Layer 4 of a small transformer language model trained on English Wikipedia (10 layers, counted from 0, width 64).
A neuron's activation on a vector x is SiLU(gate . x) times (in . x), where the dot is the dot product.
The model reads these tokens: "ro" "duc" "ed" " to" " A" "w" "ol" "ow" "o" "," " the" "n" " the" " pre" "m" "ier" " of" " the" " W" "es" "tern" " N"

The vector x that enters this layer's MLP at each token. A number n stands for (n - 500) times 0.0039.
0 "ro": 613,729,698,496,525,562,561,231,751,515,221,437,560,552,545,583,450,517,495,751,629,548,301,800,572,472,445,385,582,388,557,632,643,483,561,398,302,439,327,661,552,631,571,298,181,590,574,520,450,474,529,587,514,383,674,692,480,375,646,721,489,518,410,599
1 "duc": 795,557,735,607,644,619,653,216,373,374,500,532,644,365,505,735,407,472,442,528,574,631,289,619,486,456,596,402,429,398,556,554,420,568,516,375,300,496,457,644,489,440,554,697,197,547,481,592,532,398,684,514,616,543,620,627,369,595,261,788,243,512,539,578
2 "ed": 686,820,736,662,609,456,583,362,378,439,458,634,616,532,614,664,352,543,464,524,588,619,298,628,438,452,517,451,439,259,508,548,442,424,451,313,332,406,438,542,484,517,496,430,114,733,622,565,406,294,738,598,481,412,768,579,520,550,528,745,507,479,588,571
3 " to": 618,703,661,550,534,447,699,390,504,455,516,485,585,676,607,540,508,620,698,699,619,594,214,709,532,342,434,550,516,634,593,753,536,613,473,487,497,432,511,511,525,634,592,379,269,659,641,675,630,413,809,483,506,360,757,655,437,487,363,625,580,720,535,546
4 " A": 551,708,523,545,549,395,552,173,596,516,521,483,356,562,472,434,292,696,630,727,694,730,237,426,521,368,461,504,308,524,521,827,552,426,419,483,511,547,374,501,578,644,423,482,24,610,491,549,630,479,570,463,512,465,662,611,621,375,462,675,595,496,527,547
5 "w": 615,567,793,662,496,316,637,401,682,602,213,519,370,510,563,542,436,568,567,699,547,595,279,396,467,328,480,634,416,362,446,556,619,618,498,624,224,684,348,514,468,620,571,376,340,442,331,770,468,458,505,624,471,567,325,498,378,554,472,610,528,659,775,618
6 "ol": 555,637,632,489,474,523,644,242,523,589,283,621,666,471,507,470,475,627,456,572,582,532,288,755,432,415,647,467,216,489,526,487,568,552,604,614,265,544,332,399,665,557,596,483,291,352,362,562,531,410,629,361,354,323,298,699,428,466,407,947,423,502,562,598
7 "ow": 802,474,601,710,635,389,739,485,663,422,381,519,437,456,467,401,335,618,420,788,451,587,185,686,521,326,604,582,566,404,603,533,597,636,466,399,466,526,385,660,368,656,596,474,395,431,467,780,551,425,680,510,407,626,454,680,288,506,450,585,500,476,487,642
8 "o": 619,650,753,647,508,548,537,239,540,354,418,530,420,576,533,412,342,498,342,562,434,599,203,818,525,489,605,291,506,457,727,533,568,488,515,645,404,409,305,414,590,446,731,567,281,559,469,677,396,462,579,678,346,478,564,712,595,511,528,749,539,666,435,468
9 ",": 581,621,706,625,491,458,642,497,457,448,404,647,660,532,499,654,572,658,589,767,576,584,350,668,649,656,432,465,609,471,437,519,646,523,462,580,525,527,460,527,565,616,389,453,192,628,464,600,432,289,892,626,416,482,772,551,546,355,385,624,570,737,428,518
10 " the": 602,574,603,554,564,524,524,225,751,494,572,492,645,635,521,378,410,686,521,592,660,659,282,624,548,383,473,506,644,546,472,514,530,442,424,219,508,656,417,614,650,582,552,421,228,703,474,675,560,297,759,596,432,304,835,526,388,570,459,611,466,630,546,444
11 "n": 668,710,835,599,530,417,606,282,586,439,248,553,787,337,477,582,382,544,550,438,661,631,170,570,514,499,550,447,380,526,474,578,605,567,344,428,307,471,474,409,569,476,439,567,439,616,626,590,587,197,526,580,734,525,413,503,318,426,477,659,477,721,579,614
12 " the": 602,581,648,569,496,508,530,195,747,458,580,527,624,625,523,374,430,685,506,617,632,732,313,664,508,379,504,510,598,509,444,499,536,441,426,194,478,626,422,672,652,620,646,459,201,655,433,644,618,356,694,613,385,303,805,556,371,569,455,606,484,615,537,462
13 " pre": 630,662,696,532,304,565,693,190,476,449,453,290,489,520,487,764,504,586,419,731,457,533,238,460,482,423,447,577,288,466,439,627,618,509,327,617,598,573,323,534,626,695,652,535,293,543,629,588,666,363,604,350,558,302,600,582,322,413,400,485,666,377,497,476
14 "m": 392,654,633,454,676,486,643,321,613,294,124,713,558,434,502,632,509,546,454,699,466,611,260,572,516,500,515,329,494,481,433,696,402,533,533,302,256,604,285,544,649,607,335,695,508,675,356,708,622,527,465,524,680,618,502,366,437,469,500,358,514,538,592,486
15 "ier": 651,590,747,446,528,512,615,383,513,239,527,569,562,407,507,522,305,532,453,784,615,735,180,692,419,565,623,488,404,404,651,324,473,725,292,150,456,427,357,552,559,345,511,499,485,424,265,446,511,466,539,482,501,562,640,414,346,444,533,649,453,539,365,365
16 " of": 625,719,668,717,540,435,638,568,466,343,492,641,510,636,464,588,452,545,539,691,595,733,271,639,415,348,521,522,612,495,500,574,407,641,390,510,416,510,277,548,523,664,583,518,192,695,585,636,558,368,848,471,437,260,522,599,284,435,525,701,476,595,461,586
17 " the": 606,489,633,573,531,468,492,181,732,448,546,486,611,656,507,388,413,698,493,634,623,708,280,628,510,378,488,525,580,547,440,564,527,457,440,260,470,649,410,599,640,599,620,430,182,681,427,674,576,375,800,564,416,277,803,515,431,555,502,612,495,649,550,469
18 " W": 615,520,621,681,527,389,680,287,701,496,566,542,285,528,509,483,273,525,411,732,563,596,284,461,552,456,462,392,355,396,541,724,678,590,371,599,318,703,349,549,469,747,651,521,125,450,448,560,646,534,666,589,482,604,476,514,479,531,443,437,503,709,692,595
19 "es": 607,680,597,548,537,471,635,435,469,330,367,571,303,600,637,696,286,469,317,536,434,694,319,571,657,604,459,546,559,474,638,625,757,602,639,355,426,522,339,300,473,403,460,460,134,537,470,778,625,554,396,439,521,541,618,763,522,403,599,403,706,590,552,532
20 "tern": 605,590,606,599,742,601,637,280,449,169,519,591,386,401,413,569,685,729,483,516,596,655,168,638,596,509,512,523,550,302,652,448,678,323,457,372,595,547,299,447,492,605,813,686,309,521,392,631,586,463,512,548,549,561,557,379,529,467,360,406,493,467,505,547
21 " N": 537,693,610,567,629,529,689,296,519,365,514,425,477,228,403,464,261,641,449,556,483,544,339,513,539,456,479,310,196,457,573,874,612,400,434,463,388,532,351,559,569,562,652,563,68,452,297,636,735,425,595,606,516,585,561,498,463,536,543,681,407,614,636,541

Each question shows the input weights of one neuron of the MLP. A number n stands for (n - 500) times 0.0035.

n131 gate: 608,374,351,383,429,368,260,557,571,482,862,661,666,464,447,439,436,356,585,638,443,575,615,587,567,594,304,309,519,590,551,327,395,395,404,609,482,248,655,507,460,604,534,499,360,579,526,539,487,550,440,717,646,391,616,676,359,601,689,297,354,599,339,306
n131 in: 766,623,342,608,798,486,440,523,516,558,615,436,773,527,429,452,537,382,622,303,676,544,601,520,586,425,683,260,709,362,396,427,540,439,470,499,549,464,427,636,554,532,807,538,648,605,458,504,678,392,481,720,319,401,459,552,424,408,617,465,226,688,468,520
It fires most on token 12 " the"

n11 gate: 537,458,533,416,590,540,531,398,550,560,369,436,360,558,289,503,565,551,565,703,443,608,655,417,695,560,421,526,533,684,408,439,388,553,710,524,678,528,676,453,677,503,585,441,524,547,620,464,462,225,600,472,604,641,633,450,657,522,540,590,443,360,562,658
n11 in: 181,399,519,322,627,402,573,282,549,306,384,400,268,624,523,368,496,574,291,686,369,494,701,541,583,556,418,532,559,511,425,416,562,401,711,375,403,571,415,579,650,401,608,551,561,538,560,509,703,742,494,495,500,482,695,529,578,634,501,653,501,485,289,635
It fires most on token 17 " the"

n55 gate: 632,597,607,319,368,578,554,568,750,448,617,676,380,449,428,462,333,525,458,459,624,459,536,424,475,536,288,656,380,620,539,610,435,621,605,603,297,452,541,445,405,527,596,495,626,532,430,469,499,330,460,378,417,435,483,608,428,669,558,324,507,354,618,518
n55 in: 386,611,531,437,470,429,573,712,406,697,500,581,410,542,540,499,546,290,430,565,433,464,430,399,484,343,490,401,377,614,722,474,482,645,420,598,475,586,517,490,448,546,576,394,551,448,573,554,467,508,657,551,458,597,370,560,280,635,619,545,534,284,455,521
It fires most on token 5 "w"

n57 gate: 720,767,430,515,390,146,439,155,388,688,547,298,384,572,469,452,761,445,551,264,549,465,404,144,413,438,615,617,476,444,522,628,414,543,317,538,411,533,481,398,480,547,393,435,516,503,485,550,363,342,532,552,593,484,351,452,402,534,440,281,621,606,357,547
n57 in: 517,615,762,508,569,597,356,535,851,499,489,443,565,400,501,517,528,675,335,414,732,373,483,408,614,561,518,326,677,356,613,714,326,355,673,525,718,503,530,518,402,532,489,498,724,336,711,700,460,323,387,528,585,368,376,512,655,716,357,654,536,408,575,654
Its two highest activations, in order, are on tokens 11 "n", 5 "w"

n78 gate: 484,585,691,510,457,418,684,442,391,550,580,452,475,626,558,493,349,359,378,626,408,481,674,553,377,369,266,676,399,433,479,476,377,595,456,399,436,523,599,447,530,545,455,625,572,512,713,636,402,641,430,461,540,678,670,505,299,561,471,431,463,305,521,372
n78 in: 653,600,412,480,329,682,448,418,423,549,372,432,494,611,423,503,465,656,380,638,308,510,707,476,609,614,561,521,562,559,465,459,623,394,532,538,492,625,451,541,356,471,588,600,378,493,400,540,615,567,706,656,502,326,434,460,730,573,622,370,518,332,362,616
It fires most on token 13 " pre"

n36 gate: 440,424,599,303,344,603,589,690,719,726,623,536,503,747,457,530,517,419,604,488,714,551,476,652,650,664,663,415,438,450,613,507,342,559,461,370,573,443,568,620,402,261,226,374,456,411,547,692,677,487,378,621,555,507,528,618,503,721,614,666,461,472,682,638
n36 in: 428,398,606,596,532,767,421,557,499,489,394,431,538,432,549,570,550,328,650,387,433,634,523,490,548,709,557,485,485,486,429,547,357,367,500,527,656,453,500,613,486,389,178,474,362,595,615,374,547,578,609,564,278,606,544,529,492,480,482,640,413,361,684,400
It fires most on token 18 " W"

n155 gate: 546,611,519,673,419,431,643,676,584,493,638,527,397,507,350,509,526,626,483,555,508,412,626,516,507,517,505,588,481,378,426,508,569,599,656,391,518,341,420,518,418,459,693,504,404,508,689,439,359,608,600,452,481,533,554,478,551,441,377,421,437,538,593,348
n155 in: 516,496,533,600,570,466,565,548,515,472,659,528,345,518,440,531,474,476,628,433,587,496,744,512,528,489,469,561,550,532,520,495,543,608,520,338,452,394,409,479,481,652,706,550,304,486,506,558,549,710,486,465,396,504,472,503,513,465,511,498,585,544,635,554
Its two highest activations, in order, are on tokens 18 " W", 16 " of"

n10 gate: 431,627,447,379,594,419,659,574,511,661,692,434,448,827,461,404,461,369,423,663,564,547,336,335,519,666,610,405,520,504,359,582,467,607,434,763,546,374,581,410,572,590,371,641,561,497,441,497,350,454,728,515,738,579,443,528,653,543,375,470,669,376,508,571
n10 in: 456,573,535,460,399,419,569,557,476,503,585,374,428,527,670,222,768,343,589,695,593,327,550,481,560,548,529,468,455,615,432,648,421,568,418,604,513,444,362,698,485,413,561,422,452,282,566,574,606,400,580,509,545,585,443,616,270,451,357,363,399,361,583,469
On which token does it fire most, and how strongly? 18 " W", at about 1.5

n93 gate: 355,388,362,654,475,492,542,555,489,358,667,522,550,271,569,464,387,476,551,571,429,559,564,468,573,494,394,503,670,277,511,461,499,378,507,256,391,245,611,478,486,627,568,576,303,574,464,388,479,529,447,480,616,475,431,506,636,361,427,553,434,390,533,494
n93 in: 444,450,454,586,422,470,666,621,593,502,682,550,606,443,532,374,410,577,622,612,614,524,394,497,682,557,482,447,670,448,569,512,527,488,605,467,465,349,476,497,438,550,508,453,392,576,506,538,611,372,210,417,574,567,436,523,619,381,638,425,324,414,562,550
Its two highest activations, in order, are on tokens 20 "tern", 21 " N"

n46 gate: 619,581,430,735,475,528,406,423,501,638,458,410,369,359,441,357,504,629,679,408,547,569,579,561,575,464,272,479,641,540,458,429,577,655,465,451,448,495,433,362,488,372,620,333,553,714,490,455,284,332,447,603,663,403,546,635,480,573,385,364,432,329,652,401
n46 in: 445,490,470,394,495,593,453,545,647,510,566,576,547,537,575,449,594,414,626,521,488,568,461,561,257,447,620,644,388,557,327,693,480,512,536,486,662,428,494,562,447,457,372,499,547,342,509,608,424,332,410,380,682,365,564,472,374,557,382,765,587,576,585,589
It fires most on token 10 " the"

n31 gate: 379,475,459,448,471,435,446,335,598,367,577,504,601,540,610,539,517,444,526,544,637,483,734,593,533,626,368,596,468,490,466,414,388,517,565,337,655,542,415,382,496,507,537,489,458,642,505,513,539,620,616,557,615,337,634,491,487,420,546,435,490,448,614,530
n31 in: 486,524,500,397,500,279,443,447,729,481,497,426,588,531,309,343,500,540,460,363,513,358,562,457,539,447,476,603,435,365,597,445,435,533,586,460,385,578,355,539,310,469,519,524,498,626,544,714,326,520,765,306,532,363,535,372,741,417,554,597,623,552,516,500
On which token does it fire most, and how strongly? 17 " the", at about 5.7

n135 gate: 376,410,632,464,391,583,579,499,451,421,427,619,358,476,650,481,581,486,386,270,650,406,470,377,447,410,664,657,551,591,559,522,440,415,450,322,538,358,461,634,566,622,590,346,404,202,691,669,367,523,376,458,276,330,376,525,695,548,553,451,522,372,451,567
n135 in: 598,635,482,571,371,452,604,410,530,477,595,379,387,610,490,549,595,779,458,378,305,424,661,611,585,580,685,462,575,468,654,570,384,503,664,626,398,463,481,682,482,399,451,348,329,456,566,693,412,557,514,394,329,448,434,515,752,564,666,616,517,533,529,463
It fires most on token 6 "ol"

n161 gate: 460,372,290,562,412,516,357,582,401,511,553,485,575,337,432,454,578,557,797,418,668,434,470,602,728,439,258,619,694,498,568,323,514,290,519,381,153,481,330,228,691,523,388,610,479,368,318,555,436,634,256,617,755,402,339,505,478,434,532,162,823,774,563,496
n161 in: 433,435,616,752,687,584,442,641,474,576,357,714,697,507,540,453,535,628,458,507,572,545,316,589,636,581,641,644,655,473,475,296,511,374,521,539,681,445,583,521,678,256,593,599,638,701,511,606,298,549,388,510,438,326,273,455,478,360,521,661,562,426,517,400
On which token does it fire most, and how strongly? 20 "tern", at about 2.3

n171 gate: 295,708,449,214,654,465,717,405,457,448,461,656,559,462,452,621,528,426,485,494,471,431,428,339,591,368,460,547,622,418,584,355,337,365,380,625,510,458,470,460,430,364,449,433,424,475,637,537,536,447,430,551,414,418,457,472,509,459,334,530,363,474,524,528
n171 in: 604,630,502,610,628,635,573,464,507,372,567,501,592,399,627,640,371,466,375,467,474,328,541,517,586,298,414,396,585,278,482,463,345,374,454,661,636,627,695,220,527,629,519,522,386,401,355,343,375,580,564,554,656,422,474,475,545,448,608,419,348,504,449,230
On which three tokens does it fire most, strongest first? 20 "tern", 2 "ed", 1 "duc"